Layer 9 of a small transformer language model trained on English Wikipedia (15 layers, counted from 0, width 96). Numbers have three digits each and are written without spaces.
In attention head 1, each number of a token's query is one row of weights dot the token's vector x plus its bias. The head spreads its attention over the tokens so far by the softmax of query dot key.

Query weights of the head. A number n stands for (n - 500) times 0.0018.
q0 (bias -0.128): 506486464478561489515484537575452596487500421441480528456541583605537462565516471505510494480512489513572422569516522497507496494472456467538532408561500507513414524508512494437525480465500624503488508534478577529482477497420521557565491468530512516494385469512436416493467528527538603494
q1 (bias 0.385): 523504498576484536438494532453582481585480548503479442550506469375452596484441532490478558495441581430481574522428587497536488419504469566458445558365518502479572488521451522619420477481528441478523595450511487511510477458487527465471432621457464491560493535443487586502554460502578495494
q2 (bias -0.989): 493470290247355507709422198640355746319593437346377737281573624978778146761772296305714325497763220716680366383534460425305338801438420540811539464555196378419424500524419622189886590639340806713209326328449727623594422640507750725605674267636398445551284340583292128764286811470640417351
q3 (bias -0.644): 509455291305416350639698318694410688394646370439546679178596615705663330774601318465633481547636375570741421555397494545444138538457579744695394567444280536452534525539571597269668735494337746638352518339518707686565304536443597681481507275553378419590365405472365218618331730467714459454
q4 (bias -0.587): 407386338379669401583523368571549619418519407425507695234461666767701514740740453335614530383688362507698432658552496441396408587395563466536546431541479545513390487426593545180742650400262780610295476438550747699692378611473503687444617342597316598409414553567293197498271643464583469393
q5 (bias 0.525): 569552685671528556401465682403612299670481637525473385690591395202322684305273667552418534505273720416379546508400574512644653308603532530337399527390626503444547430468462517798146387415670282316649576542536377431387551412503450346488342678427515550555535517391601778410642359568440496564
q6 (bias -0.007): 474533495510584491444492493565470536554551434533571471509492542465391591497466530585428493551550548527456551571448525495505417475531474498467491539457539567526568530496504468517487485516398508514550525521534573576487425447482442524390459522456481499518476517345573505415519457513535567527
q7 (bias -0.114): 462423586426426485556349436527505586468620380394472619455504482611575578572609384504522405550595392605539527545399474602403549579489404455627500538445473512538454525517573559501597543510431640561519449477478627586514452472460517588459576420495475458457473532470456345511413625491537498459
q8 (bias 0.081): 556595453555523515364426562476487512426605534484447477610482562449471549544448596679410519552482513522552604407535431558552370641482380538425494414547467705479474552534418495448394544457574458514502464487391402467537332516352522453536411554433524607562511514472457521428532395543378540461
q9 (bias 0.010): 478424427555483564426571445509549380457449554556470511440537670535493545448595621435423452468592567490617526494501459410478560449570516546424460435462513544438434562471534544501532493478499478444520512558330475543590404637476473518516424469424381630503338458440469524634640371566570535444
q10 (bias 0.147): 453702499509526584361420517634441535399548506477476581445496513523394497512488522563465423469501487589429505522496663582645390388360600550361600431476419537567590429479461461470544512502508526496540472579568559661475489496468455539401624639392536436495401526368715494420391459508431527574
q11 (bias -0.086): 478523556397415354706607534519501498470574488524566435378457547517514602543500538411562475386599444618805378485426566544470538512475633619539434501480413440490476502367597519408587472408490538551537441636609535493536603602452549481450366544494443499428534594543390537410456652434419325364
q12 (bias 0.102): 507553449497614356693605454559461364650478576596526484529386478451550462477399536609386527430482465521548438489498531477539390444483653520436518491506523604537616477563454387440463485435505507443473505593551497475452494545446518408500523551388476575477467485510609612401563504450341612463
q13 (bias 0.011): 485512558410475449524213504511502442591554451328479492448596406518626529432605465556532487480572442529475382457413454576491612428438425396542592561608491488469538479492552482489526498517638472456504513705470637501586445615458440618444412598559555457438525442675564414455427629527453539449
q14 (bias -0.023): 385483346541649376398478460537567480576686405387379498536649452538346402463493552492582418460439417599572593468418480605536482461605584455410475483382469445510558464636509479534516383418508424381538428533328766491626369633630448427516511586439576402553529423503547611625612666533564534543
q15 (bias -0.025): 519459292597668502551552387551448481563432544447520484447491523492716473594434481523526467467606557403442481509447481478360447483490597549451593534535671606456374431472565288524540555395514609483506538541437342546455526602428449579573640606499338448506437601574503462324447513383500541465
q16 (bias -0.022): 524424462366483358635448486616513505517463556574566524528456504541492431510426458498489578536425512539451532437495483592545509381647351397612506514665476431558518449531401497436361607498430471594459464515544389454427464519454387569400478515562507500453567538622585470527420537522510496565
q17 (bias -0.203): 476480478550571627537529525539478574528526534487452491581463477487533396492527504501535471491459426629440373415463491323450591482526600539512551504433599443517465482582443568511530411476417461496548355522443434448451598452589389544595547600565476523515636484399474570474568385400424649590
q18 (bias -0.129): 459349491447538562477418451533368553541496437376576414607550555513496461458548517433557589542576517499475526564402474517517568504504483570619478590410427539471523559530549620622540496419602411451454427495449557553565486548371498627491460519607458430497507527508412439495475642460556470424
q19 (bias -0.026): 515458606415457452524465532577479525471498454427537390355407452526567507414494594436519511426553562489558427520462588521532402465472567532580629435536521531554507665270401535506458628340518578589558389597285541452431527551454518571540370420592412544578557538467471439422526561665402455472
q20 (bias -0.014): 448468454616458418426465482541556563476539456499541433480550473560441455514569456535534527432629497416501459571448685447471487452416619427560553561332533564517379542489372467606415609406355529493506527486425660584441473574555539512492560446482434507575264488422572539514483559549551485555
q21 (bias 0.000): 571584542508662507378471380530447414472616523567622476620513591461394495382432519347444508509471522403469615463489485549439411424454410447575645489630549703546531401518483484496515528469659563406410478504500413510482517652572500465363479467556378501529489602630355498400438519574377510537
q22 (bias 0.194): 428516677408475577508494423574352433525661463476539465668468548465370412464392501601367532527402493524360504555549487526487503605447470404621455536472584580455601459542552537558601405608676569383516586457588648579389403540490502376331460481412610463480440372430539516599570512518504633489
q23 (bias -0.069): 503507553378496487579444493328366513437510441532654447543516564382545567362505399585417511504513545459427503459460504602502593470563608399584543599521498429430494437515501667611563479559508549495401583411477550554509600483537380354486498408596427616522524657513548510442506459477634412487
q24 (bias -0.076): 447463473480585569491438538346378531373577460605688417544495514399559510421672545553440485510544448489494479493519415575386570417502496437491507592423549419511511510443373546599506595601542460577538456394399532526592470476648496422362533483760401469556767600383398540475525563317482617515
q25 (bias 0.164): 470456562613331451414486482518568520399430498695512571493419514523495485548587480651441620471440540683548675428498543660544362499451464468524418450447551460476477565468595540533422587489467409578612384692504323460348478537275536541319485653411562516466613389450617485503418537571597503699
q26 (bias -0.048): 597501426500754496575576397552536478430499589422395576422561478623580527712491553388635487473511517572633347538462600408388382453444499607471508468434534465473518452540410407383413551381534637505531491464466528535531401571468601508518532556436390548507483485416464489551430515497343519468
q27 (bias -0.016): 536438498711703543462431383567421497476695492445395469454507467474529483520395647534520418415564532547416389462477491621404543352364499574382534479563449463511451345507530470493511466530547563463544678707522403592331513569523479631348586567428474485518413532486588481643517443504391507523
q28 (bias 0.014): 562541594511450470561533552379437363535454473516522469517577555605420582455558361490477537500441545527543475443428481486489541631563538333637579499561553557460432558522552576419456388499616490387434459751484596462512387588566488477435281551459508611449361518623449492532566441613501362519
q29 (bias -0.194): 543570520571438393552490605464512558545454520621504530483555437534451557467652484465653490547431445493511442465491482521442606553604438494535438528575228412495586485428500578473414473561529449569435356574603605492529585540478528515408441455496511330469390453566456441703461568504418421510
q30 (bias 0.034): 563451518368631620581560491429389509539491537410562532461444517529497438613585442537442451505462455606490491509479305557590516414563541541457465458399467510477583680511582483423539496706555406534450500551439599617538429492414522439666493467498590554503475456456487511483485504469442471308
q31 (bias 0.203): 488531421489583408397431476508559451612475484651497561577433461506513580515571311536288377502467424637554592535512493463327406548576425421392453373514580804639359652577487495528571563411468454537500411402470532625450649565488362488467598609324465521448579568407459500394498503582458642673

Each question shows a short text with each token's key, already scaled and adjusted for position as the last token sees it. A number n stands for (n - 500) times 0.0045.

Then comes the last token's vector x. A number n stands for (n - 500) times 0.0061.

0 " during": 493597337284436505640688510470500482509480515439529480490514483551543510493498456454507492488554
1 " her": 561598327288452523609708543485518494494496475448532470492530482531496493476514495498499494506532
2 " time": 614619332301567518682720503485506493479488472494551484490527525535458531495471532511504507491467
3 " in": 516607324290557534646675512499506486521455498474522479498530501550524502491514475451499464496549
4 " East": 375666328331601566688776487479491527507475532487489470463532495516492484481448548486421501473522
5 " Germany": 289684327351435583682793485434492509479495506477537470502492496503492465484496530483441557457472
6 ",": 487631305307393595666745502493528487472468488457489469499515502536550513519513486488485504509485
7 " but": 531600315287477587630690496476513490490488509446496475507469519506545521506518468462505499500504
x: 458566450431558406475514451559359529315658610553518491526357405594532528464556555596522544593453465482489474438731556431509506484486452508460551503629614518513416529483482457410485533622402543447573544441471554485455492442276485472533436535384582589259496499507564369529504411480511488535
Which two tokens does the last token look at most, in order? 1 " her", 3 " in"

0 " numerous": 524612335293423516610708519483489468489480512442524488494506511521541488498535482451509503496520
1 " stories": 607638337302446503659730515502511475464470500477518503499506526516487497470509525519480514501478
2 " and": 540616324290537537613686508487508500511502511472520479496511489534533500509555463470514470497528
3 " poem": 500628328294578529631710494529504477497483524488510520490489513515466513484487530505495497513517
4 "s": 391660323313580550678748511510488512462492451495533501496508500505483498470525520506508535492491
5 " during": 437602333287485560643689505477487497508478526443530485501504483553547512498498465460506494493540
6 " her": 470585322289437574598702544486515500502499480453537466493521476534510491466517498511495490509518
7 " time": 592609322304406579682717498482504501484491471500553478492520523529463532485472533523497502493447
x: 380488637588521501470444427312594468474479558508522523451462411564499582595480778571492428553657505406576457283567451560561493351409469439528470378703646403404521404471478457337479522623565500401560466428519467510561502498421538390465488583404539520408405429519558569592593403597425530488
To which token does the last token give the most attention? 6 " her"

0 "'": 520597328301387541610781527477519504469553452464540481505554464517472524520514507490508496522525
1 ".": 541659301325462518669724563478540471519480483501504467490515499551525504466538501463510465514556
2 " Li": 553666311323535562664745514469495531508490425495508489531519472523525502514495524505449522550462
3 "ke": 524702321357651558710796477476482550485525410516536459508537464521469499449445570506518540540467
4 " similar": 463597330285517561606677518505468477496459479481527534480529528511482509517525517499530506522477
5 " top": 393656337293466559672737489535453418458475554450509503479484499504479484531484511469483506496551
6 "onym": 465617321310396554638688544520499487475453510514508487490495487495422503502536524506489543506515
7 "s": 611654323331384598700741524517472494457475448496542493498497466509469482458516523519486542491499
x: 435480595519600603496340576433629392425429775299491471546388497496437606429380494466486346438572599379463471331649397500552597502352477503543531446620477598707507625547524532579473382481599544427504549429498442522557442445404510565479449525364485545440525562595468459531608556425428554405
Which two tokens does the last token look at most, in order? 0 "'", 7 "s"

0 "s": 529607332321371517630743514469483492493517474486535499489507472520504511485519489468514513513526
1 ".": 544641302328463518647717558479542470525473494493506466480504499548539503465551490459513464509566
2 " There": 544581315293533538632770493444502514489512378494532464489502508500532548463514492528492490529527
3 " are": 508636326288525533616698532491503459507508444506539496473484486502515458506571480477494455505530
4 " ": 355684319350578567675773484536493491457462428481526445508497508480465464466543489447456523507541
5 "gra": 443684317309430613695763452522520497474538539442528508579483502470504517526517516472485539543474
6 "vel": 494699341344322599701762486521477481449509494475549450514538511516456500515478550447512546520485
7 " ": 645640322346399613662771484520469500436458456452539485521534491472440482498542479436465546505512
x: 547510579543557535467340604520585118449515509499472447533515500478566638439580568397475491472507495412516462727533506469418742388600438364486467558477536553499457483580516522558507448465504406429553542495489548459489532550535479608576484459491530545329498759481562525477484454435547547451
Which two tokens does the last token look at most, in order? 5 "gra", 6 "vel"

0 "6": 542638331354288512648822508479510481438466506492489458525519525516511519493506539445481494511522
1 ".": 587674302343439516677761554498523487486466489492484468499512518538524510472530524448518484504541
2 "1": 673718314390641542724865473494520495447449503496474483552507567465516505462469563455466499565523
3 "0": 490734316408802579721932489502471496400467484521477469551536553489506471486461615460483527557485
4 ".": 380687295365604579690807551527491513462462484494478460517520532529515518497513545434530504515522
5 "2": 307715302386381616724895493511508492419431478504483494566533563486524480480506600473459519584502
6 "0": 454709306410192649729939496508464504400463480535477471554543553483495462489467623461481527561476
7 "1": 735668313404328636707892489536462517414431503488455448592518590472524553524452563426483526567491
x: 500560536597497586437393519438385363420473590519421458665546509365440502390375460599319544547399600599259457522585461578603534391446524474539454535478506453548527460462360531773345493676578464298551710594474504473442587546485617465387508595402556557395466587443588908523432464563318628539
Which token does the last token look at most, and with what share of its attention? 6 "0", with about 100%

0 "ven": 518601344312369514628714536461487486486522533466501518494506465522473491506492492473506536513510
1 "e": 629606340323439525622725528454489507497509510463523484490529464530481528486485503469520532520492
2 " name": 571580320311553529629699517487521502508456488475498499457551501525469535475498538502506501492516
3 ".": 514624299323536540642699568481555464535461493488495468469512499553549512462557488477507456504572
4 " The": 489618304292517557618703557471508472521457470457506506469496460488556482490571507462515489544571
5 " settlement": 414656313306473562685739529529512503500476465502493496484526512510462501469473567543472504496488
6 " was": 485655307306446579655681519522496473501467469479552497502529508485483495529540501510489485494470
7 " renamed": 544628305312442593685680523496516518535447499479488490485550506514490501484476528499492484493508
x: 530407488645453481501449506621493577524453444469478417547433516407430414610618605511519556536422389423350583374637410566415592398354541379419531553666443521607505666521441467331545501500487478455496557566506588386482394470321565496485505438364558463368478547583479715607586480571431497452
To which token does the last token give the most attention? 4 " The"

0 "ure": 521597348317364507646712513461492502487504499461546492476505456547473540517471507478504529507486
1 "s": 619608337320448520644721520460482507488495468473546497477523468522488521485504494471509523492515
2 " under": 551625331294543523637679491501488480496471503463520489517518519555516517498507455442531503463522
3 "go": 484609337303594548652711467465555511511520493485542499534546493565494550511496493491513504492512
4 "ing": 414619333314555552646718511488474531475518466481521467492534482546479538501478490477551514473515
5 " a": 436603319289473569613717529502474462490498468470533459512521506521515497496554489469539509525528
6 "ff": 475612323309388574676717508531534507482501553473483463507509540466483529476493465472526532505503
7 "or": 584604336318401599671705562516507503495500563489533499505497467497458479458460497448517540531527
x: 483684655528467502493551632281488474598650551471530451455341481564559667549680358417403486563462494474420376273509513348533531456519390430525496505535619570599374457298403495579656346442626216543427446370448430566448292534439683417528473732569595579482439576606554444670408622443451588507
To which token does the last token give the most attention? 5 " a"

0 ".": 491655302332429502668736551475540478512469485492494480490503503538536504467544506460516475516550
1 " According": 559607323293474506644696521468521500519428446504515528478485519517516523495487508499497486525493
2 " to": 553628325288517516634702500508493462517486497497523489494456454563533490486523464459515469492565
3 " the": 506609306299550548603712538480518467528479466485521477477511467533537477490567492454515478526580
4 " land": 388676324313565557686749510512527503482473475487519487510503517502480516490511538497458502489484
5 " ": 335663325340408580672755508557477498453436458471529463512531518476429492499554487424465528512521
6 "reg": 497634322312392603689761506497475483473513550476495503539484548457516540537504502492503568511488
7 "ist": 597653337317387593671739552516486472450545547528519511520495474545414526525477496474520535482520
x: 533500656559467617385356610476591529517630668483459584538355503409562560554523343578348521480438502330491497455543454581637456387453532510529485531585523481477424593436295500335512332424558343585434373472328346531594438483479448621557444813720672514436528532643504378604439441457408484505
Which token does the last token look at most, and with what share of its attention? 7 "ist", with about 30%

0 "get": 528619339313358508659732491478489496462475508455538497488506489507460546516499521463495541514492
1 "ation": 625598338310438522639744528477482496492474501494520526465516478521459522486472533497507521522503
2 ".": 550627303322516531643707554483546475530462493488505471473511500542539504459557489464513464512562
3 " The": 508621308291532546622704547466508480526467474469523502476497462496541482490572498450518493543570
4 " German": 390648332331581566644733509465488475516481495488530492485501493488520481503499517485460513479517
5 " names": 383657317309468563681731514517490524485486468480493491476525502463462469453518529498500547477486
6 " W": 478667310337379606710724482496475521519457512535513464490438482498493499489509535502457507499478
7 "re": 581622309327413629691772530491487518534524501545517491530499453458488506537488504491460478594493
x: 455563577548467410558611576361479402707493586457404454569448387412556431467661620500363675532474617587526474392378785446492669749327373485534242426458565557498554612484575507498550419608703595513322363421460431391255569543515583413549581664347559662484538530500575360477265527556402410508
Which token does the last token look at most, and with what share of its attention? 3 " The", with about 40%

0 " physicist": 501634320316398483662712506484525495503432540467494529475526514516461512513515512498490541451537
1 " Karl": 580647318316443513651734485475506498530486522463503487472516483495503471512497491478447540479552
2 " W": 659687311346568545712782485466471534502484504509516455490469459498488491509483535478461545493475
3 "o": 540671322351710569701825490455498553532535496503497492537537469492493504530450518463475542560534
4 "ja": 325700319377657585710817491478483531511542520537548482546519459541434480557446565485472562571469
5 "cz": 306690313368435592691805471441502518489509486496526462527527492523504469512507533476456579487472
6 "ek": 430662318371283598683806474430464533479525455508521485516539482516440506520449533457493582503494
7 ",": 575623297314429612653750491470523492477470490440473490505534500515554489519511486485492513503486
x: 505521539477493470468585540555501454449466386624475402496544466496466573498531634534469567480467483458470548618670488490511449466399504515506500588642496580701512478503412416551381491410549451415580522450440469568435545540463499587418649391482451437088474487477524511556562534477387478479
To which token does the last token give the most attention? 7 ","

0 " Turkey": 509646328339324501660762498444502530496473479460524485486532494524481495498485540472471542467476
1 " |": 585696305330446532690762494486497499503482493447526453492535519510533501467519516469513534508500
2 " ": 685749301380617550716841464519471533432435427456516424528556562478461474448505555437475571495475
3 "1": 470768309401779585752929465508487542426471490481487438570542613460477506477447597453475547509502
4 "9": 244743323394684610730948491478467504389486485526462435561549607487470490529450597457447530504475
5 ".": 285721301371416619733886536542480525420495447535474438553552568543486509495458600414539505492507
6 "0": 472712314399196648755947474500494484396486486548488478567535552492515447461462619461469498563488
7 "6": 748713309415291668739953476522503523406475494539483443561537563488494449474481641445472508575469
x: 446463472472517489484469579337419433573444566473661377608484548324480496371428491451468452497444548543169543531563605547607518372698418465509375554395480532548553434509465460866355504636632358458582573472545455470475717436600404406509556625489606595552421666515651908391543390391436299543
To which token does the last token give the most attention? 6 "0"

0 " Bre": 496662321334343523642803508453441536495549480534521471522477409518471494565459537468444521539483
1 "z": 718680332367366528695830495446443511484556459557560490529510428533442502535441538474459554511494
2 "ov": 687656330361599536673781452438444532494487471515504508499511469497445508503442540450455554473485
3 "ci": 492624340351704549631771480428465508463532491481534517522535452538446518522446507483474566498470
4 "),": 452640306311550562651714507491536482494474505449471469499518507520556505505522475505507497521479
5 " it": 461565311287499569587718526489511472491492481471504503471492520457503509489548508505500488497472
6 " originally": 479594323296437579616703506503505452488468503455507522504488536461477505528537502483488518505468
7 " referred": 550582330297433572638665544497517454467447526468494508492513546491477515507504488500507492501468
x: 537462441677557479389371481528324490453490531633614395475552467531495320640611550466454498547537516275450645516606437593578544406335406432452563593592555512608492629493518546189581524532456413463501561540356470450594453544264562562538348620351489538468444426526566616570532484628388479442
To which token does the last token give the most attention? 7 " referred"

0 " and": 504606316295450525597708518473518482510513491467520465486506481539543504499536469471524483502527
1 " poem": 562629324296466510630723496523501473496485508491506519486489506508467509477480537504495503518522
2 "s": 615670321319565525683763510510486513460494442498529502495506494495479494462520529504511540501502
3 ",": 494632304303564548648728501484546468487480488462492473498490495525567508493540469495498492523510
4 " she": 463621316304529558616715479488545483488468512451526509495470513452532488477560494534463502501453
5 " share": 422644322309479551654688480478503507489480492478527515513507511496471535508530496479533479506498
6 "s": 478658328316395578690714512515466511461485464493523525507498494466456492474509506489524512522509
7 " her": 529584318293469584588695540511501507502490486453520498510509490505498485480547495498515489537509
x: 411607462546537468508443615519574381527555672431572401502444476324590395436416393577281489556498573498525593528609451482525426490550523490476579482692466449338579522488479461386521552579505612506510523486450439488433418711403457520489565483476487600385444516548533335454491469582532372435
To which token does the last token give the most attention? 0 " and"

0 ",": 510633309304430512646731501482553464493484487458494478495504493528570491486530478482506490519521
1 " by": 532613317290466523614690502473518472514490509459514478487496487542546485479543458460524493486545
2 " ": 627663315343585540655757482500503486461461456459529444513524507508496483464535482449482533480525
3 "1": 469717318386749572702871472504516499443478519483490447561510583488508508477463560467488533506533
4 "8": 250714324390651594690907477496495481406503536521468433567520580480481522520473559457471517505507
5 "9": 213693331395372611692908490475472476389487520504474443583521567482516504531472550435449533508487
6 "0": 472679327394174628695923479505458483372484509508477440591512550505536507505462574448492542509491
7 ",": 605660295320418628694793502514525474417486470464466447543502524542560530533502503487520530505465
x: 406440509527450538470555534627436494399506494519514495476447545503420527508412527483483533464520584496435475528693520512599501379591538524584444548593510619712519541397438400551368506489562483491523483493403451594450564523460482580454537500478580517041380535473559560549503459448358569477
Which token does the last token look at most, and with what share of its attention? 0 ",", with about 30%

0 ".": 491655302332429502668736551475540478512469485492494480490503503538536504467544506460516475516550
1 "\n": 525588311292475519599720522467539460500497493446541452476488477530556512478578426467532504506577
2 "\n": 523585311294508520599717532465560451508492464452513447473472469535577513486563439474501490497591
3 "==": 510648314316530554656727567498512471507438446454507487464470493486525479499541510449471479496564
4 "N": 417679320326565571709780558488551497511481497515476495498484494545530438521509545538460499524554
5 "am": 354676319331449585706789521509509529501515473523491469511507482469496481503494538506489518563517
6 "e": 444671334343315605678774545488491512503579508509547449520529464485454475478460529458511539547483
7 "==": 605634315337396629668796546506453515467478484445566489496485476475467482512553505445506545520504
x: 472592475610599401477450621419650312578550462566460513494544521469425647347519580440584420537328630446493533693672529532462450408423621450534526339458482392378586407517526420574420504407534311363480571441423525425461510578521614672593538546537725610464493495470571597496461520358482561273
Which token does the last token look at most, and with what share of its attention? 6 "e", with about 60%

0 "ious": 537620337313388517635733535467507521481497468456536486498554477555484507489505522463508536507508
1 " in": 556616325296464519651683507488505498516469499472529484507535492548529504487524469448504474487529
2 "ju": 578616341304545542689709473477555490508492514501532498496472478523528527469465487508498521515494
3 "s": 539637348330658556677711533489493487467509496501579484494490468535510475436459503489522543482496
4 "tic": 375631352310563559644732488490474446467500491505513517504511496544506484468451524461518513492524
5 "es": 370632337317442566660725504469484514474509453484529476491527497531478493466477519497509545482474
6 " of": 494609322291422579625713497503486500495498504458522483490520484569523499492514481463534508480535
7 " the": 552573310296457591588722535469500480512497477472533481486529468540527484498560491450518491507564
x: 559523525509408467508542494497484425456509440450484405485379530362555536460503526453385539484460543477489458674803519467440437519520491392492481576674643468461534451506470418481456487412492475501524490489469534510460559534458526602502524505468501436472489495499465382518602485561498452474
Which token does the last token look at most, and with what share of its attention? 7 " the", with about 30%

0 " |": 500695301325411510692776506481501476492495470464529445502529519518531503465522513464522530517521
1 " Po": 613693320320456515698770472489473588494480477492522461528556510580493522504484525506517551517494
2 "d": 665711338346580529705767545531414544464563452550543436558541474520447514493459508483541518503429
3 "g": 526710343353728535691778494502426528501561531539512472541541489513436479494464532472511564486504
4 "or": 318688335363623584700780542505431571477515521507520475535552457495438483507452544447499565507460
5 "ica": 281678328376424601698805520467485542472524502505520488540554450546447438474465572510454570460469
6 ",": 491656303317369617677761489511498490456465476451480487507533503521541485507489520495490512510432
7 " Monte": 625681313347359636704789462479516524495478551491507498537486523530531452475475551501478552443467
x: 555467520488488482476531531399410353470311549674454625395478276514544549512439561615429480321451572603339452291415521592567614615637428429427621351512521526654499381441476269693485530259587450558458457530574522558480539456568569599492392323568346594465621615569670671527770596494446507652
To which token does the last token give the most attention? 6 ","

0 "1": 557648326359280515653839490481497480431478494474476460543522546511505539506467534445478514509518
1 "1": 716645325358429530651839490481497480431478494474476460543522546511505539506467534445478514509518
2 " |": 576672304321539548668770510483502470484493487448514447501523517522544512478520504461521530508527
3 " Budapest": 540698309351656550688780473454499528526505452488542464473535527504465446480471578487474531441514
4 ",": 358720299326579589710823472509490508446482471450467475496560506477490477543476544476464522511467
5 " ": 293713306369425616687841452508488509435457448449508455505556521455451425478502542458433561496500
6 "Hungary": 432710303368285629709865475441498527466480489456503486513504522472500426509487585504434585450473
7 " |": 609695292349371677712830479500473523463492498435525443494550532484493483481503561481510569499468
x: 476485549522468343522498521515501451529383681547536458613536387464402605503460567538505535353539565439505488829754503523444552487403616423436491436510463394519486478432487434658411467476552519378541480437426501459559656541555446422415561482455418532245504450499449660595642550525545370451
To which token does the last token give the most attention? 7 " |"

0 "s": 529607332321371517630743514469483492493517474486535499489507472520504511485519489468514513513526
1 ".": 544641302328463518647717558479542470525473494493506466480504499548539503465551490459513464509566
2 " There": 544581315293533538632770493444502514489512378494532464489502508500532548463514492528492490529527
3 " were": 504640319291525532615708521480501450499508438499555481490481484513522489523568468479495459495524
4 " ": 348686319350582566677780484535488494456460432474523451508502505478459468480535486436454524507551
5 "1": 313717324378363607710871469520510508453487494495488464555486571462489510502478544473461505543562
6 "5": 501695328372246629690901481510498512420511474515505445538501533495481485517508574459480492536543
7 " house": 607640324314445582646777506544520501451468474454508465496523517536463550525481536486486475511548
x: 456423538509520281394292520463489474483520519500547627548600587404482560486432558446348598587595495407545371392606309652561606343551452539452413310628447466471469394464581522418558391503590572473510589556514373420390551643573405523494526393414624475502344616503679697585544417528566557517
Which token does the last token look at most, and with what share of its attention? 0 "s", with about 20%

0 " was": 512629319301460492636685503479522445501478467491534502508527516498514482515541478490492469485503
1 " founded": 561631322309471514657694506482512480520467465506509500492535508523483465473501518477467465469530
2 " by": 548636316294515525632689498484523478522484510469508479476487485533534467479547464466511493479558
3 " Slo": 505709324321617563705774451501495508508492494506524494505494454512481471530522519498413541480549
4 "ven": 353688343332612585693759509473482505486558561485513545503487461489446421519455531474479562499496
5 "e": 302688338359424588680771484458475541486504518475521478498528464501454490466447553458505556516471
6 " settlers": 476647325320369582656744506484475498468470500460501514497501500500487476497482552517477552472459
7 " and": 569619315312445614628708494497483510494479529461508481495484493513533492510525486472510493483494
x: 494555493435599525526542596543442494470632428416575471569488463568440502499447581561532503530498465465425441500747424562468498482535468480412536495661457480492520579459506402482456501524396405383522551490424457447426587515265427555507434467501412488243605645559528468546483535407543524499
To which token does the last token give the most attention? 0 " was"

0 " German": 520635336329341511629746490454483494489494510458529494493516485510496504517501507474475533466505
1 " forces": 590626327301472516645728504459494493485501460467541496485528483534473528516513506493483531451502
2 " on": 555632325293525528647686483480498504531491500475529475490524478561534495486505489470501469473532
3 " ": 489668325343689554670782491512492494456469457464535434507550511515463484484508488428461532468541
4 "2": 260710321370602591703902491500516507432494489492521443560552550536507495500475579470457540499543
5 "4": 260691329373346602695898489496504506425505496502514423543544544537497507504470576438472494499534
6 " October": 455640317322324601687812461482451477432485487505518458493470500516499528512419540479469523475457
7 " ": 674651321354326618674829491530478490409453454479522422524535523522433496497473511424447561470541
x: 515444662585450454505379458542485211495548508517594533518377445506516806484591515535485540536625600472563404703518509604439631410534361283423423481475689539622461672391485446487476479325466542528621386370419432579449495546569396599441539626462464528403540602427577558580590493497422537539
Which token does the last token look at most, and with what share of its attention? 5 "4", with about 40%

0 "ry": 513618332331364515633727530457496516498505472486540468500542462534490531495501519479496517518472
1 " of": 566618323294468519623714505497497492509504505459523475485518470561534496492523469459529500492559
2 " ": 631651318341595541646762482504496493470470458457531449501528499511493487481531480443480532493533
3 "1": 459703322383756571699873474506507508454485516487498448550517569503504518497458553464478525514544
4 "5": 246691324381627593682903492494501512418495495506505438537534535531497498514487587447494511505527
5 "7": 240661330388351599661892478502488520419503509515495427561539536510501543517468550444486499518512
6 "4": 494657327381213612666890481514471511409481500479484437562515533506532525519488557430484508526510
7 ",": 594638297314429622665782502512514477430497480458473459533504512537559525527501492489521528503477
x: 433443539519461527488552561576446491388527478523507495481438546498446504470466531487479554471513549506464484553714492496561511402554538488562462547607512619658525533420420446514332514471573476501566478480430431600412575543437494587476531464464565496049391513465532557513508510438377551518
To which token does the last token give the most attention? 7 ","

0 " Po": 533626338322345520632767517470479566500532491490548471525558465589474537541491498488507545516491
1 "d": 700656336351401525665792528476432547469566446531554448537551449551444539516461508471520533506442
2 "g": 681643338341606526653772502463454533499553503515520471523550477551455526516481508470513553494506
3 "or": 496632333351707561663778540470458556479522500499529476519548454535446525514465523449505558509477
4 "ica": 337622327355622567653780528448494536481522489491523482519551456568453499500477535491482559481483
5 ",": 422616305306460581635733501484532479480478492444490484501523497532560497500520480486499501503488
6 " Monte": 452684314346319612697786465475520520494477547487506498536488523536534462480475545498477553443473
7 "ne": 639653321346356653683819530474489520470533487485524455534569510499466498560418565445467557516433
x: 503551567448527426461475637751343468657249731446497729588417313485334631469722630476422556559592433478520477404367696638461542445548523418380329424439526513505647408449475454498575258447586609360400436460443569484528834591352341461391571719567510426403605505543526481563638543419520429623
Which token does the last token look at most, and with what share of its attention? 6 " Monte", with about 70%

0 "est": 531613339324359512644750516466482487470511499491508504482526483536459521520494512462513536496525
1 "ation": 621592337306452523638739544472493484495482486487520519462531481534464521495477531492497517510507
2 " and": 538597323290531545601691525474505494518510488474526466486521479551542515510533463474522479498520
3 " ": 492646322341653561641749493514494495467455449471535452502528507506484490473535482450480527499517
4 "s": 373679313320564583713823507517499512426517427495511509528522543481505499496517527511517531483522
5 "par": 418631328317451587664711543497488530511528513517523513533502495536482503527461514482524521528504
6 "se": 480655332315369585679731511499482500470546520518567488530512449532431507491490528491536528526497
7 " bi": 639639343323413605651715473516477446465479535474521531520502512525473516545471500467471546531487
x: 504420622618541666409518539409547234474486717645513467561619551470548604251479467446355615418568500440518384596458545428581522442568556566558606378554439501493421383485374583412597546521568312564431401510528523474510572506532601441595547456549423488371498651525533395524587480391303570589
Which token does the last token look at most, and with what share of its attention? 5 "par", with about 30%

0 "g": 519638335341307500650770495470459532479541502492504465533550494549469543524491506468535560506499
1 "or": 656630331343431534659751534467473539482514509484532474512534464536464535504479509454518556508487
2 "ica": 659625327349584540649764525451502525486517499478524480511542463564464502494483526490490557481498
3 ",": 497627307305579553639727503485538472486478493445492482498518497533564494497524477485501498507500
4 " Monte": 354706318348622571704787466474521518496477550485507498534486522533533461482475545499474554445475
5 "ne": 311685325346434619691820530474486521472534492482524459535565507493462498566420563445464560520435
6 "gro": 469688328378252632714805451446501545481494518458538504538571489521467491518456569462456576493427
7 " |": 582656302331414644673774507473480493475486496432526481499537502510519495492513516477515543502481
x: 528517553505480461456504482565490485439421653551443407556507415461484564456516587483433467397477550411458503804795509461458560493408580472458527448494482456504454438519440456541444548458578433345544519462434532479551583572490465561453546462515459501192483548516475661522618565495589428436
Which token does the last token look at most, and with what share of its attention? 7 " |", with about 30%